Layer 7 of a small transformer language model trained on English Wikipedia (10 layers, counted from 0, width 96).
A neuron adds its activation times its output weights to the MLP's output. To switch it off is to set its activation to zero at one token and run the rest of the model.

Output weights of the MLP neurons that the questions are about. A number n stands for n times 0.0046.
n3: -13 10 26 -43 36 42 -1 19 -30 -32 15 -8 -20 13 -2 1 10 30 -24 21 6 -10 27 -4 -42 9 7 22 14 45 -19 24 57 16 -33 33 33 -5 -1 -25 -1 -19 -39 23 -4 23 6 11 -22 -32 45 -2 40 -12 -6 -4 9 -27 -61 18 35 27 -35 -40 -34 3 -28 -15 44 -11 34 -42 -39 7 -40 -13 -31 13 14 -12 0 -1 2 26 21 -2 28 -34 -21 -26 -2 4 -53 12 38 5
n13: 24 -7 -54 -1 0 22 -15 -22 -27 -2 12 10 -12 -19 -46 12 0 45 3 -25 12 -5 -40 -27 24 0 2 0 14 19 6 -36 -8 -8 -13 10 -12 -5 -33 61 7 -23 11 25 -11 29 -11 -8 -19 6 24 20 -7 7 56 24 20 2 -11 -8 -3 10 7 48 -7 -1 -36 27 -16 -46 45 -26 -5 -16 -10 15 -3 41 15 -4 -12 -33 -12 -13 -19 0 11 -23 10 8 10 36 32 28 -33 -16
n30: -8 11 -14 -6 1 -12 17 4 -1 14 -47 25 10 39 -29 23 17 27 -9 5 33 -22 -24 4 0 -48 5 -36 10 10 15 -10 -28 -2 8 21 2 15 -28 -70 9 11 17 -19 3 15 16 23 2 -28 6 8 -14 -2 -17 -10 32 4 20 29 -29 9 -29 -7 8 15 -6 -12 15 48 19 31 -12 -5 -1 24 -6 -14 19 5 -16 22 30 14 -19 -11 6 5 -27 -6 11 -32 -31 1 -22 -1
n47: 7 -34 14 -8 -9 33 9 -2 21 -8 25 41 -1 17 15 1 8 -1 -12 17 19 -23 -18 -3 -5 -2 -37 16 4 3 -60 -25 14 28 -26 8 -10 -28 -11 -1 -9 19 53 16 8 -7 -24 15 37 39 -42 36 3 -21 18 -10 -8 -35 -4 -12 -8 -51 -17 5 10 27 -19 13 20 20 -19 38 -11 3 10 -14 6 1 -2 -33 -44 -33 19 15 2 30 -58 -21 45 -10 -31 -32 1 4 36 35
n57: -50 32 -42 7 -23 23 -26 -18 -4 -30 46 -55 -18 14 -25 11 -16 9 -10 -23 0 -2 -14 -58 25 12 1 10 2 17 -11 -4 -22 15 6 -13 -28 -10 -73 10 -6 27 35 17 -13 18 50 -6 24 30 -37 -11 -4 7 -12 -6 -24 -14 -12 -21 -9 29 9 21 26 24 0 23 1 35 31 23 -60 -4 -25 15 -7 27 40 8 49 18 -35 -9 -35 -24 -18 19 15 -6 36 33 37 0 12 1
n104: 14 -2 -20 -17 14 -10 -2 5 -34 0 24 -25 6 18 24 -15 -15 17 9 -9 31 -1 -12 -38 -29 52 32 32 -25 -14 13 -23 -2 14 -11 23 -26 -23 4 -39 -12 22 -7 22 -18 29 35 2 9 18 46 -3 31 -14 -19 -8 -32 5 30 1 1 14 2 7 -7 -28 -18 22 22 61 24 32 -13 1 -49 24 3 50 -19 -35 -28 -6 0 -13 3 -5 -18 -11 -9 -7 -26 -20 0 0 11 -36
n107: 14 -39 38 -3 44 7 -19 -70 11 -13 -20 -9 -3 9 24 21 -4 -27 -57 -63 -1 -5 5 30 -22 43 5 35 -30 1 31 25 -20 4 26 10 24 19 -18 65 -37 -40 -11 -2 36 40 -43 27 24 7 29 11 29 0 -22 0 14 5 -9 -44 -45 39 -5 -19 -53 -15 28 3 -12 35 -8 21 -32 11 30 -2 -15 2 4 16 29 0 4 1 -4 -35 -4 -20 -31 9 -14 -2 8 15 0 -21
n143: 13 10 -7 -39 9 -1 -14 -18 20 -28 -33 -34 -41 17 18 20 12 34 -22 25 -15 17 -1 -44 -11 -14 1 2 -24 -24 27 -12 -44 22 20 -6 -13 25 -20 0 6 10 -8 53 -46 -6 0 34 -4 28 -23 14 -2 -8 -2 -10 17 -45 -5 3 14 42 2 22 -7 18 5 15 -4 23 -22 16 41 -2 1 -11 19 52 24 -6 4 32 22 10 -22 25 -10 -19 -31 -2 -28 20 10 -14 -65 5
n151: -11 -41 2 14 20 8 26 7 35 46 3 -10 -46 -20 13 17 31 2 23 28 7 8 -12 18 -10 -24 7 20 25 -17 17 -7 9 9 11 1 5 -27 -6 -74 -25 1 14 -12 31 12 -10 -29 18 -41 -33 -1 -9 12 0 -9 -12 13 37 -12 23 -21 19 -5 10 -8 -4 5 -9 25 16 22 -4 -11 -15 -12 22 -19 7 -32 15 -17 -13 -11 18 -1 29 5 -2 -6 -17 -36 14 -27 -8 4
n164: 1 61 -37 -6 -53 15 -42 -3 21 -15 12 -27 12 37 -18 -35 18 10 14 -9 8 6 -1 -11 -26 25 -62 -10 -43 -2 -29 -13 8 -20 -7 -38 0 32 -50 58 19 -30 8 -32 -20 32 41 -28 -19 32 -32 7 26 -26 -31 23 -18 -2 4 12 40 14 -1 52 6 14 5 51 -15 -14 6 -29 -26 22 95 25 9 22 -4 34 18 -17 18 -29 -13 -18 -19 -14 -16 39 -6 2 -12 -2 12 -36
n180: -7 -8 41 -4 23 -17 19 11 -30 25 -5 0 18 -18 5 38 -11 -62 12 2 -33 -9 17 29 -26 4 2 0 -1 5 0 -10 -18 -6 -45 14 -8 -11 -1 42 -8 17 -10 5 -45 18 36 2 -6 -28 52 24 8 -13 21 1 -8 11 -38 7 14 1 35 -51 36 -29 -39 -38 2 -2 47 21 -13 18 36 -25 22 -6 -6 30 -13 -3 -1 -9 -74 2 -2 -2 -11 -9 -2 9 15 -18 13 -4
n215: -17 56 32 -21 36 18 -11 30 15 -4 5 4 -26 3 -47 17 0 -10 24 -37 -48 16 -18 -6 27 10 23 -42 22 -1 60 2 11 -38 -38 -4 28 -17 11 46 5 -27 25 11 -5 -36 6 -6 -51 39 -13 9 -42 42 -22 19 19 -14 54 29 5 12 -23 -17 32 1 -12 12 -18 -45 -28 -10 38 -10 -54 10 33 -46 33 46 33 -16 27 -11 14 9 8 -21 -2 -45 -49 -36 -6 24 -13 16
n321: -67 9 -19 -1 -5 14 4 22 32 68 -21 -1 0 -4 5 8 28 2 12 8 -26 24 -13 17 4 25 42 -21 -8 -11 15 12 32 48 16 3 0 23 -16 -53 15 -69 42 1 -20 19 17 18 -45 14 -17 -29 -20 -34 -12 23 -6 -2 -8 41 -18 5 0 27 -32 -27 -19 -18 24 24 -19 1 12 -1 -15 -38 -39 7 -5 0 -23 17 -15 10 -21 10 -1 -25 11 -39 -6 74 39 31 -66 5
n351: -22 18 17 -27 9 -12 22 -30 28 -18 22 -4 -15 -43 -14 14 46 39 -35 5 18 -9 -52 15 -24 1 -9 -21 26 26 -20 4 53 33 -63 -6 -17 21 -3 30 5 -74 3 -12 1 10 -18 -77 -6 49 -10 -38 -20 0 2 -14 19 -9 15 -38 2 5 21 35 1 5 32 -22 10 17 -8 28 -9 -11 6 1 28 -41 -4 22 20 9 12 -6 -20 -34 0 28 -12 35 24 -28 4 -33 5 47
n352: -57 7 15 -22 -26 7 16 -64 2 26 -8 27 10 23 10 -17 7 -38 20 21 -35 -20 -12 -9 3 22 7 6 4 7 92 2 -7 52 -8 -24 -45 -24 33 46 7 -30 12 26 -6 11 -9 2 -17 27 15 -33 -15 29 -64 12 -26 21 24 -18 -13 40 15 14 -28 -47 -8 31 -38 -6 -13 12 -5 28 -2 -32 -2 -12 -23 -21 -12 33 -49 22 18 36 1 -25 11 29 -21 -25 53 -26 38 8
n361: 23 17 -3 35 -2 2 16 -21 22 -38 44 -6 -1 35 3 12 -42 -28 -8 5 17 36 -3 23 13 28 0 8 -24 -41 -59 21 -25 -15 48 -28 -16 -24 -40 62 33 -41 -4 20 -21 -23 -30 17 -19 17 66 -13 -19 -35 -17 12 -2 -3 -54 13 11 1 22 23 -9 10 22 23 -41 -12 37 -7 13 37 -22 18 -23 30 -40 -28 -13 3 7 -16 -18 -20 -9 33 -41 -41 -2 36 35 -28 -7 40

Each question names a token from some text and the token that comes next. It shows the activations a of the neurons there, in the order above. A number n stands for n times 0.033.

Then comes g, the gradient of the next token's log-probability with respect to the MLP's output, scaled to length 1. A neuron's effect is roughly proportional to its activation times (output weights . g). A number n stands for n times 0.0057.

"ong", then " Sha"
a: 19 -5 4 35 0 -4 0 -2 44 -4 12 0 -3 0 -1 -1
g: 11 -37 16 11 -21 -2 -10 7 28 16 21 -32 -9 46 4 23 -34 -7 -29 21 -9 -13 -1 -7 -4 -12 -4 49 9 -7 -9 -7 -25 30 -10 13 -29 4 7 -12 1 3 7 1 -14 -12 24 -22 5 -16 14 18 6 -18 -19 15 -30 -21 1 -4 -10 -15 -12 4 21 15 1 -23 34 -9 20 -17 -3 -5 1 -13 -3 4 3 21 19 -8 -22 3 -12 25 -5 4 41 -23 36 -19 2 13 -1 9
Switching off which neuron hurts the next token most? n47

" E", then "u"
a: -1 -1 -4 -5 -3 -1 0 -2 -1 25 0 -2 -1 -1 -4 -5
g: 4 -17 3 -9 -13 -3 -36 5 -14 -17 -8 -17 -20 -9 -6 -19 -9 14 -13 -8 5 -5 -10 9 28 -23 -33 -16 -20 33 12 38 16 -30 -45 -20 -11 2 -1 -4 -12 -8 31 7 44 -2 4 12 6 -6 -7 -3 -9 14 -3 -8 29 17 6 15 0 -11 1 35 33 6 17 18 9 -6 24 -8 -3 -14 -44 22 -8 5 10 45 -2 6 16 -12 12 6 -6 -2 37 8 6 -16 -20 -6 -17 -2
Which two neurons, each switched off alone, lower its probability most, in order? n164, n361

" the", then " 2010"
a: 11 54 -5 -4 -5 9 -2 -5 10 20 -1 -4 -4 -2 -2 1
g: -11 7 -21 3 5 -38 7 9 -12 4 15 17 -7 -5 -22 7 2 0 -16 7 -33 10 26 -27 13 -2 -18 -22 -15 47 2 -25 8 9 -11 -15 15 19 -27 6 1 2 -31 -10 -23 29 27 -23 11 1 15 -6 -18 -21 -8 31 0 27 -11 0 -5 2 -23 33 10 21 -4 8 9 -17 23 12 0 -4 9 -2 3 -33 5 -22 -45 -11 -1 -10 1 -8 -5 28 10 -8 21 7 28 35 31 -5
Which two neurons, each switched off alone, lower its probability most, in order? n13, n164

"in", then "os"
a: 0 -1 32 -5 0 11 10 0 3 0 -3 -5 0 0 0 -2
g: -9 -30 12 -18 14 10 -7 -5 -8 -6 23 -29 25 41 -10 -26 -4 -5 -2 7 15 3 -3 -9 5 15 -27 -1 -20 -8 10 -4 -35 -19 0 -7 17 25 -6 10 6 -1 26 11 25 10 -20 8 28 -4 -21 -8 -17 15 -17 6 -13 -16 -5 -33 -11 13 20 -4 23 -2 -18 8 42 27 -22 -9 -13 14 0 34 0 -28 18 10 -18 -8 2 -15 22 -18 -10 -13 -9 31 -43 -19 12 24 23 19
Switching off which neuron hurts the next token most? n107

".", then " His"
a: 3 21 -1 -5 -5 5 -5 -5 3 5 15 -4 -5 -5 -4 33
g: -25 -36 5 -6 3 -1 -14 -16 -4 0 10 29 -8 6 -13 36 3 12 19 -13 -6 -4 6 11 -16 7 21 -3 -17 -13 12 17 -4 8 0 -21 12 25 -29 -5 -30 -18 -14 -8 23 -6 13 32 -18 0 26 16 36 -8 6 -11 5 -21 2 -27 19 26 -25 48 -8 -14 1 -3 -21 -15 -2 -1 7 -11 31 -36 -18 -3 12 8 15 -50 3 30 -14 -16 -2 13 24 -7 -8 -10 -10 21 20 9
Switching off which neuron hurts the next token most? n13

" tri", then "ed"
a: 0 -3 -5 -4 11 0 0 -2 -2 -1 -5 0 0 0 0 79
g: -13 -26 7 25 -18 9 -5 -14 -23 -16 -19 3 8 -19 -7 25 6 23 -29 -13 -11 15 -9 27 -15 -1 2 12 0 23 40 11 1 -7 15 20 15 -39 12 -11 30 -17 -7 27 -4 9 17 0 -13 -8 58 -22 8 8 -15 25 7 9 -29 4 10 -10 33 0 21 1 8 12 -9 9 -14 -3 5 -21 14 -29 2 8 -14 -19 -21 -13 4 -10 -3 -24 30 6 -32 -28 -26 -2 -7 -1 10 22
Switching off which neuron hurts the next token most? n361

"able", then " ex"
a: 0 -4 40 -5 -4 -5 27 -3 36 0 -2 31 -1 0 -4 -3
g: -16 0 28 -42 -16 -23 23 -3 -7 16 -22 29 -30 13 -1 28 32 -5 5 -12 -25 7 -15 37 21 2 11 -3 8 -8 -1 0 -19 -7 -21 -8 14 -5 -1 14 9 25 -5 -12 8 -11 -3 -24 8 28 -29 4 36 4 -34 -13 19 -15 40 -20 23 10 -4 7 1 14 4 -31 -10 3 -3 -11 3 2 20 -2 23 17 17 10 23 -8 -1 -2 -2 -8 22 -11 -16 3 -43 -4 -26 -2 -35 7
Which two neurons, each switched off alone, lower its probability most, in order? n215, n151

"po", then "nd"
a: 73 3 1 -3 -2 -3 -2 -5 -4 -1 41 -1 -1 15 -5 -2
g: -40 24 23 -10 12 -13 14 -20 -9 12 -23 5 31 -2 36 -1 17 -7 -8 7 22 5 -7 -7 -15 22 28 1 21 -25 -10 5 13 -5 18 10 -21 -20 -27 23 -5 -10 -33 -41 -1 8 -18 -8 11 11 -6 5 -15 5 -11 9 15 21 -18 -46 18 -15 12 34 -5 -25 -7 -20 3 -6 10 16 -3 23 11 12 26 39 -1 -31 -13 -27 19 0 -9 -24 -14 7 1 -16 6 -3 3 8 -6 22
Which two neurons, each switched off alone, lower its probability most, in order? n180, n351

" Ro", then "di"
a: -3 -2 -3 0 0 -2 -4 5 -3 0 0 -3 -2 0 -5 0
g: 16 6 -17 -14 1 29 31 17 -25 1 26 -16 -6 27 -31 -26 22 23 16 23 -18 6 7 -16 -10 24 -1 28 27 5 3 -5 31 11 -5 -17 -20 -26 -4 -35 -7 -7 14 12 -16 14 18 -24 -6 -8 -20 8 -18 -2 -17 -33 -9 25 -11 -6 -23 13 -22 -16 8 1 14 1 3 -28 -17 -6 20 3 3 -11 18 11 -39 4 8 11 -26 24 19 7 30 -14 -6 8 -4 19 -6 -35 20 14
Switching off which neuron hurts the next token most? n107

" all", then "ies"
a: -5 -1 -4 -5 40 -1 -2 0 -3 -5 -1 0 0 1 0 -5
g: 12 -8 -7 36 -2 3 16 24 33 -40 -3 5 10 33 -5 -5 -27 6 16 -5 21 -4 -19 -5 -12 34 11 -24 -7 8 -20 -1 -11 -16 6 -9 8 10 -9 -10 4 10 27 12 42 -26 24 23 -15 -8 -48 -6 -6 34 -22 0 -5 25 -14 9 -9 -2 10 2 -11 22 11 1 -7 19 5 4 -2 3 19 -21 -14 -8 0 3 -8 9 -20 -41 1 -17 -23 -15 -9 -17 -13 -16 9 51 -11 -7
Switching off which neuron hurts the next token most? n57

" the", then " 20"
a: 7 44 -4 -3 -5 3 0 -5 5 11 -5 -5 -5 -1 0 4
g: -3 -8 -41 -11 21 -4 7 28 -16 2 4 41 -16 17 -22 -5 26 -14 -5 32 10 37 17 4 34 -39 -14 -42 -21 0 12 -16 10 6 4 45 27 19 3 0 -10 16 -13 11 1 2 12 -27 -14 -16 17 -29 3 15 -6 15 6 7 -29 -9 -16 -5 -7 9 18 3 -14 -7 -13 -6 11 -21 4 17 -15 -12 10 3 -9 -18 -41 19 -7 -11 -6 0 14 -19 7 31 -1 8 -9 18 4 -18
Switching off which neuron hurts the next token most? n13

"er", then "c"
a: 24 -1 -3 0 0 -5 -1 -4 0 -1 0 0 -2 -5 -5 -4
g: 12 -1 29 -32 -14 6 22 -11 19 -13 38 23 -3 2 -19 -36 20 -4 -6 -12 -8 16 -4 13 28 -20 -22 -1 6 7 18 10 33 -24 -5 -7 8 -36 27 7 -1 -31 15 -8 -23 -4 -11 15 -1 7 10 22 1 34 -12 -16 -5 -4 -2 14 -12 -25 27 -44 -10 1 26 19 -19 11 -6 3 26 3 -24 6 14 -1 0 -2 -41 -15 -2 11 10 -5 -10 7 18 14 -36 -21 3 14 14 -21
Which neuron, switched off, raises the next token's probability most? n352

"72", then "."
a: -4 14 83 0 -5 -4 0 4 40 -2 10 -2 -2 0 0 -5
g: -22 -15 -6 34 7 7 -17 19 8 -23 2 -36 -1 17 -12 25 30 -2 36 4 0 21 14 -6 -1 26 -26 32 0 -18 7 -34 53 -1 -6 32 7 -3 13 11 -3 -7 -14 -31 23 -5 -12 -11 -13 -7 -24 4 33 17 6 -21 5 -21 23 12 -14 -18 -9 6 9 16 -9 -11 -9 -5 40 -12 1 6 8 25 -2 -24 16 -11 -20 -25 -18 -27 11 -17 -13 -8 -21 15 -6 -9 13 2 -5 -2
Switching off which neuron hurts the next token most? n151

" f", then "old"
a: 65 -1 -1 16 0 -3 0 -2 -5 -4 11 0 -5 30 -5 -4
g: 24 13 3 7 -6 -10 37 1 5 -23 -30 12 -1 1 3 29 -1 -10 -11 -12 1 4 10 6 4 17 -3 -26 2 1 11 -7 3 17 -3 -19 -29 7 21 -3 8 -5 -4 16 -49 -9 -16 -5 18 8 -39 13 13 -30 28 -23 -7 -19 12 -13 25 5 -42 10 -11 14 10 46 -2 -10 -18 23 1 -2 -21 19 17 5 13 -4 -39 -10 28 -14 18 6 7 20 -13 -43 -5 25 -5 5 -15 17
Switching off which neuron hurts the next token most? n47

"il", then "son"
a: -4 0 32 -4 0 13 35 1 -5 -5 0 -1 -2 -1 -4 0
g: 6 -1 -25 2 -14 -19 -49 -26 -4 -3 16 0 -6 -14 2 24 -7 -28 18 -9 -24 -13 10 -10 22 -3 13 -7 -16 -23 -15 20 2 -4 7 -4 0 18 33 -1 -2 -3 9 9 -13 -1 2 -43 15 14 12 -2 -3 -20 19 24 -11 53 14 -27 -19 34 31 -46 14 -12 -10 9 9 -7 -6 20 25 6 -2 5 18 -17 11 12 -11 21 1 11 8 -11 -19 -11 -4 -10 -33 8 27 31 6 2
Switching off which neuron hurts the next token most? n107

"and", then ","
a: -3 -5 6 52 0 -1 -2 -4 33 -4 -5 -4 -3 0 -2 -3
g: -1 6 -4 8 -29 30 15 -50 8 -7 21 29 -15 -4 4 1 -39 24 30 -16 13 -13 13 13 1 -22 -9 -25 32 35 6 -14 -11 27 22 10 2 -23 6 -6 -28 -10 -14 -7 -14 -21 8 1 16 22 -11 -14 -46 10 -30 25 10 19 -12 24 14 14 -5 4 22 -26 10 6 -5 9 8 5 -6 -17 1 -4 7 -23 18 20 15 0 3 -4 -3 2 11 -10 -22 -3 -13 1 -37 -1 29 -15
Which neuron, switched off, raises the next token's probability most? n47

"ten", then "tion"
a: -1 29 -5 0 14 -3 0 22 0 0 -4 -3 -5 0 0 7
g: 18 -26 -43 -9 23 -20 7 5 -3 -3 40 10 6 -18 -25 -6 10 5 -2 33 -19 -4 13 6 -7 -3 -26 2 -28 25 -11 -5 26 -22 31 9 -10 -46 -2 10 24 12 6 -14 12 -12 12 -19 -17 -25 22 -6 -3 20 -1 -3 0 10 3 11 3 29 -6 4 -11 -5 -1 24 15 -4 -13 13 -6 -30 14 1 2 31 34 -29 20 -6 -2 -2 -27 5 31 10 8 -19 -26 -20 14 -32 -5 16
Switching off which neuron hurts the next token most? n13

" ", then "fe"
a: -3 -3 -3 -4 1 -5 -1 -4 -2 -1 -5 -1 -4 -2 -1 26
g: 11 -7 -13 14 8 -38 -9 15 -11 -11 20 25 -12 -15 1 12 20 23 32 -8 23 6 1 -30 -21 -12 -16 17 4 16 16 -19 2 2 -18 9 -6 34 -25 1 16 -2 -31 -15 -14 32 14 -26 3 29 9 -9 -9 -8 9 37 2 22 15 5 -13 -28 3 -19 20 -6 23 5 1 -20 -5 -4 21 -2 12 -37 20 -9 6 0 19 -14 -25 9 -31 5 2 32 17 5 -40 -18 5 -18 -3 -31
Which neuron, switched off, raises the next token's probability most? n361

" (", then "g"
a: -2 -4 -1 -1 -4 4 0 -2 3 -4 15 -5 -2 -2 4 -5
g: 14 19 1 33 6 -31 -29 -23 15 -8 -14 -11 -11 4 -12 -25 -5 14 19 27 -22 -9 8 26 11 7 10 -4 2 -45 1 13 12 18 -27 23 31 24 -15 -16 2 -4 29 15 -5 49 5 23 -21 -30 2 -15 -33 -2 35 -4 14 9 -40 26 2 -12 6 0 3 13 -16 -36 11 -6 -9 -21 2 -3 11 -6 -22 1 -5 -15 3 11 9 28 2 4 8 -9 -26 13 -7 -4 -15 2 10 -8
Switching off which neuron hurts the next token most? n180

"lin", then " Town"
a: 4 -2 33 -1 0 34 -1 -4 45 0 3 0 0 0 0 -1
g: -7 -3 27 1 31 -43 -27 5 -3 25 -6 -37 -1 18 5 -8 4 14 -11 -5 22 -16 4 0 -25 1 15 10 -8 4 -6 16 -15 6 -32 -28 -34 5 -6 2 6 -7 1 7 13 -26 -17 5 -22 22 39 6 30 -31 3 16 -36 0 10 11 -16 9 7 -26 7 27 7 24 32 8 -26 15 -17 3 -39 -16 -28 -4 4 -18 14 28 -2 11 -18 8 28 14 9 9 12 5 4 14 -8 -2
Switching off which neuron hurts the next token most? n104

"ed", then " early"
a: -3 -4 33 -5 17 -3 -2 20 -4 10 -2 -5 -1 1 -4 -1
g: 18 -10 26 -28 5 -3 2 5 16 1 -39 -24 9 49 -10 -37 15 -23 -17 28 4 19 -10 14 -8 -13 12 -13 -10 11 -10 -15 9 -14 -17 -2 11 31 2 21 -7 11 40 -5 -2 12 29 -12 -19 30 9 17 18 -16 -15 -19 -20 -19 7 -18 4 -30 7 31 -10 8 -16 -1 4 -24 -41 4 -19 5 13 15 18 26 -4 -1 -21 11 11 -11 -12 27 19 0 -4 -8 -21 23 -14 4 -17 -1
Which neuron, switched off, raises the next token's probability most? n57

"H", then ")"
a: -1 0 22 -2 -1 -4 77 0 -4 -4 -3 0 0 -5 28 -4
g: -8 13 -2 20 14 -1 -10 -3 0 15 -2 16 -48 -8 14 -1 -9 22 -5 25 -11 -19 19 8 -19 -32 -18 -2 3 6 11 17 0 -5 24 16 -2 2 0 -1 -31 -3 8 20 17 -6 27 -15 26 11 28 -10 -15 -20 -7 18 3 -11 7 -13 -15 -18 -15 20 19 23 0 49 14 7 11 22 9 -18 -1 22 -32 -38 -29 -19 -25 24 38 7 -10 -24 5 -12 -41 -12 -11 10 -1 -9 -11 -14
Which neuron, switched off, raises the next token's probability most? n352

" re", then "mo"
a: 0 -4 0 -4 -4 0 0 0 -4 -3 8 0 55 0 -5 3
g: 37 7 2 -22 -1 -12 1 24 39 -9 4 -4 -32 2 0 16 -31 2 -11 -4 6 7 -15 -19 23 8 6 6 -3 2 7 8 -7 16 15 27 9 -12 20 -12 19 -9 21 -2 -13 27 -34 31 26 2 6 -20 -13 6 -45 -36 -6 -7 -28 -10 -23 -4 -11 13 1 26 7 10 -9 3 7 -24 28 10 27 -9 -47 -19 9 24 -28 -6 -27 -5 -6 12 11 -8 25 -20 -7 22 2 10 -16 8
Switching off which neuron hurts the next token most? n321

"3", then "==="
a: -1 -5 -5 -5 -3 0 -5 0 -1 9 1 -4 0 -1 -1 5
g: 7 14 7 3 33 22 -16 -15 44 -10 -11 12 -21 -11 -7 -5 -9 -4 -16 16 1 1 26 -4 -3 10 3 13 -5 -11 -1 0 -3 -47 -10 16 6 -16 -26 -12 9 2 -39 -1 -1 15 9 25 -7 1 4 9 -65 17 -38 22 12 28 10 9 -7 -20 -16 0 18 15 23 34 -12 -10 6 31 -5 -39 -6 -7 -6 -16 -4 3 14 19 10 -18 -7 9 -24 -7 -6 29 -4 9 18 1 11 -24
Which neuron, switched off, raises the next token's probability most? n215

"p", then "ing"
a: 33 -5 -4 -5 0 -2 0 -2 -5 -4 16 -3 -1 0 -2 -5
g: -26 6 13 -42 -23 -7 9 24 23 -16 -29 25 2 6 19 -2 -9 -1 -10 -4 -16 8 -2 21 16 9 11 26 -20 -2 18 -8 -35 1 22 0 -7 13 28 3 23 9 -2 8 16 10 -11 -10 -11 -12 -7 -15 17 -2 -26 31 -4 -14 -17 -4 -11 -5 5 20 50 -28 -15 15 -1 -17 -14 -19 30 -4 44 -4 -8 15 9 -20 -39 18 13 14 12 -8 -3 3 -22 -33 9 -36 -3 12 7 -11
Which neuron, switched off, raises the next token's probability most? n3

" to", then " the"
a: -1 -5 3 0 -5 -5 -1 -2 -4 4 0 -5 -4 0 38 -5
g: 5 -21 -27 -20 5 22 21 -25 12 -5 -8 -28 -5 -34 2 -4 1 5 38 4 -15 30 22 -26 -1 -3 5 13 -4 -19 18 -7 -30 40 2 11 -7 11 12 -18 12 7 -12 9 -50 15 7 20 -24 5 -1 -23 5 -30 21 35 9 3 -28 -3 25 -1 7 -1 2 -27 -1 16 5 -17 -18 28 3 -10 5 -15 26 -30 1 -6 -8 16 -8 14 5 -2 -22 -12 17 16 -21 26 21 -16 14 22
Switching off which neuron hurts the next token most? n352

"---|---|---|---|", then "-"
a: -5 -3 -1 20 20 -1 -1 -5 0 -1 -1 -5 7 0 -4 -2
g: -6 7 36 -1 0 2 -2 -15 20 -24 -14 -26 -9 11 19 -3 -4 40 -4 -20 -1 7 11 -10 -5 11 44 29 30 17 5 7 0 -27 2 -18 -6 -22 -38 7 21 -7 7 -5 -19 16 -30 0 -18 21 -3 23 3 10 -20 30 -12 -8 -15 7 9 10 -9 -2 6 0 -27 -25 -27 20 -5 6 -25 63 -5 4 3 -24 -8 -8 9 3 -25 4 -19 -7 -24 17 12 -9 20 5 27 0 -19 -3
Switching off which neuron hurts the next token most? n57

"ell", then " in"
a: -5 0 66 -2 0 -5 -2 -1 29 -1 -4 0 0 -2 -1 0
g: 6 28 9 5 -8 12 9 47 3 2 -25 23 7 -13 -13 9 18 20 -26 -9 0 6 16 -14 -1 4 -21 -7 -28 -12 -5 7 -6 -20 10 11 19 6 3 9 1 -7 -35 -5 12 10 -14 19 6 -55 16 20 0 -13 -25 7 22 47 -7 -18 -16 -22 22 -17 -6 -25 -8 -18 2 6 -15 22 -2 -4 43 -9 1 33 -16 28 10 -5 3 -21 -3 -25 -2 -16 5 12 24 -17 -38 3 6 4
Switching off which neuron hurts the next token most? n30

" became", then " H"
a: -4 -5 -4 -3 17 -2 0 84 -5 -4 32 -1 13 0 14 0
g: -26 -30 -33 22 4 -19 -11 -6 37 -3 21 -46 4 5 1 30 -22 5 11 27 -8 -5 -10 -27 16 -14 9 7 17 -22 9 -6 -13 22 11 -23 -6 10 -40 -4 31 -3 26 21 -5 -12 8 -10 11 22 -3 8 8 -42 -7 4 16 -23 27 5 3 4 -34 15 -10 18 -12 -26 25 21 34 -21 -6 -11 -15 4 10 11 -13 -20 11 -12 7 15 -14 -2 -7 -1 17 -13 2 23 22 4 6 -11
Which neuron, switched off, raises the next token's probability most? n180

"ba", then "b"
a: 22 -4 45 0 0 -5 -4 3 6 -3 -3 0 0 -2 -3 0
g: 6 15 -4 27 -43 -43 10 -6 13 -4 -7 5 14 16 10 34 -11 8 -27 -41 28 -1 -4 -8 11 10 33 -3 -16 -13 -7 0 -22 3 -10 12 22 -4 2 14 -3 -3 21 -22 -14 -5 -39 -16 -34 -20 13 -5 7 14 -6 17 9 -3 27 42 -14 -16 39 5 20 3 -6 -31 -17 -9 3 -8 -8 20 0 26 -17 2 -16 -5 -4 -5 8 2 -3 -29 25 16 -20 3 35 14 -6 4 1 -11
Which neuron, switched off, raises the next token's probability most? n3

" state", then " of"
a: 0 26 -4 9 -5 -4 0 2 35 0 -4 0 -2 0 -1 -5
g: 10 15 -32 -18 -4 38 -1 32 -7 -11 -50 -11 3 -19 -11 -1 18 16 12 2 -18 8 -26 -33 33 15 -22 24 9 6 -5 10 -4 -5 -4 9 17 16 -20 -5 18 -25 -10 14 -10 2 -3 -10 -28 18 12 8 -5 -11 19 1 -8 -3 -8 -8 -25 -11 -10 20 16 18 -28 13 3 -8 -25 -40 -21 -11 -32 19 20 38 7 -19 20 -8 11 13 7 -4 19 12 -26 -10 6 28 6 12 19 19
Switching off which neuron hurts the next token most? n13

" John", then " Black"
a: -5 -4 15 -2 0 41 -1 -4 0 -1 -5 -5 0 -1 -5 0
g: -4 -10 33 3 -1 -43 -4 -9 3 19 6 -14 -18 -18 -1 22 -24 9 7 46 32 3 -13 5 -20 -13 -23 47 -31 17 15 -5 -4 35 -22 1 -8 7 -35 -1 24 -24 -2 -16 24 -14 -9 -20 9 21 2 17 -19 4 1 8 -16 -8 5 11 7 25 -43 23 3 12 -15 -13 1 11 -21 -11 3 -5 -38 11 -17 1 10 -25 23 15 2 -11 4 9 -20 1 24 15 3 14 2 2 13 0
Switching off which neuron hurts the next token most? n104

" Central", then " Com"
a: -5 -5 2 19 0 -3 0 -1 63 0 0 0 0 -4 0 -1
g: -44 7 17 24 8 -28 5 6 7 8 9 -22 -16 0 25 13 14 18 -26 -32 0 5 -19 -1 18 -10 15 -23 -10 21 8 34 2 -26 -24 -21 -1 -22 -27 4 -27 -9 16 10 -15 22 -34 -4 -27 13 -3 -3 0 -5 -4 21 11 -12 48 -13 54 26 -31 -4 -5 -4 13 4 12 22 -1 9 0 14 2 31 17 -6 -6 -15 15 -24 -15 7 2 -2 4 -4 -15 12 9 -15 -22 13 4 0
Switching off which neuron hurts the next token most? n151

" W", then "il"
a: 75 -1 -2 6 0 43 0 -1 -1 10 -3 -5 0 -4 28 -1
g: 24 33 14 0 -18 31 14 14 14 -11 12 -26 -1 -29 -9 -21 11 -29 2 16 -2 -6 -2 24 -7 6 13 -29 -3 -9 -3 9 15 12 -7 47 -1 13 26 3 20 -26 -2 8 3 -20 -1 -9 -11 -30 17 -15 11 -23 1 12 8 3 -13 0 19 -16 8 -37 17 -28 16 17 34 -3 -1 9 -46 20 11 -16 -16 4 -26 5 20 7 8 8 -35 -16 -10 35 -2 -14 -20 -3 20 -11 -23 -3
Switching off which neuron hurts the next token most? n3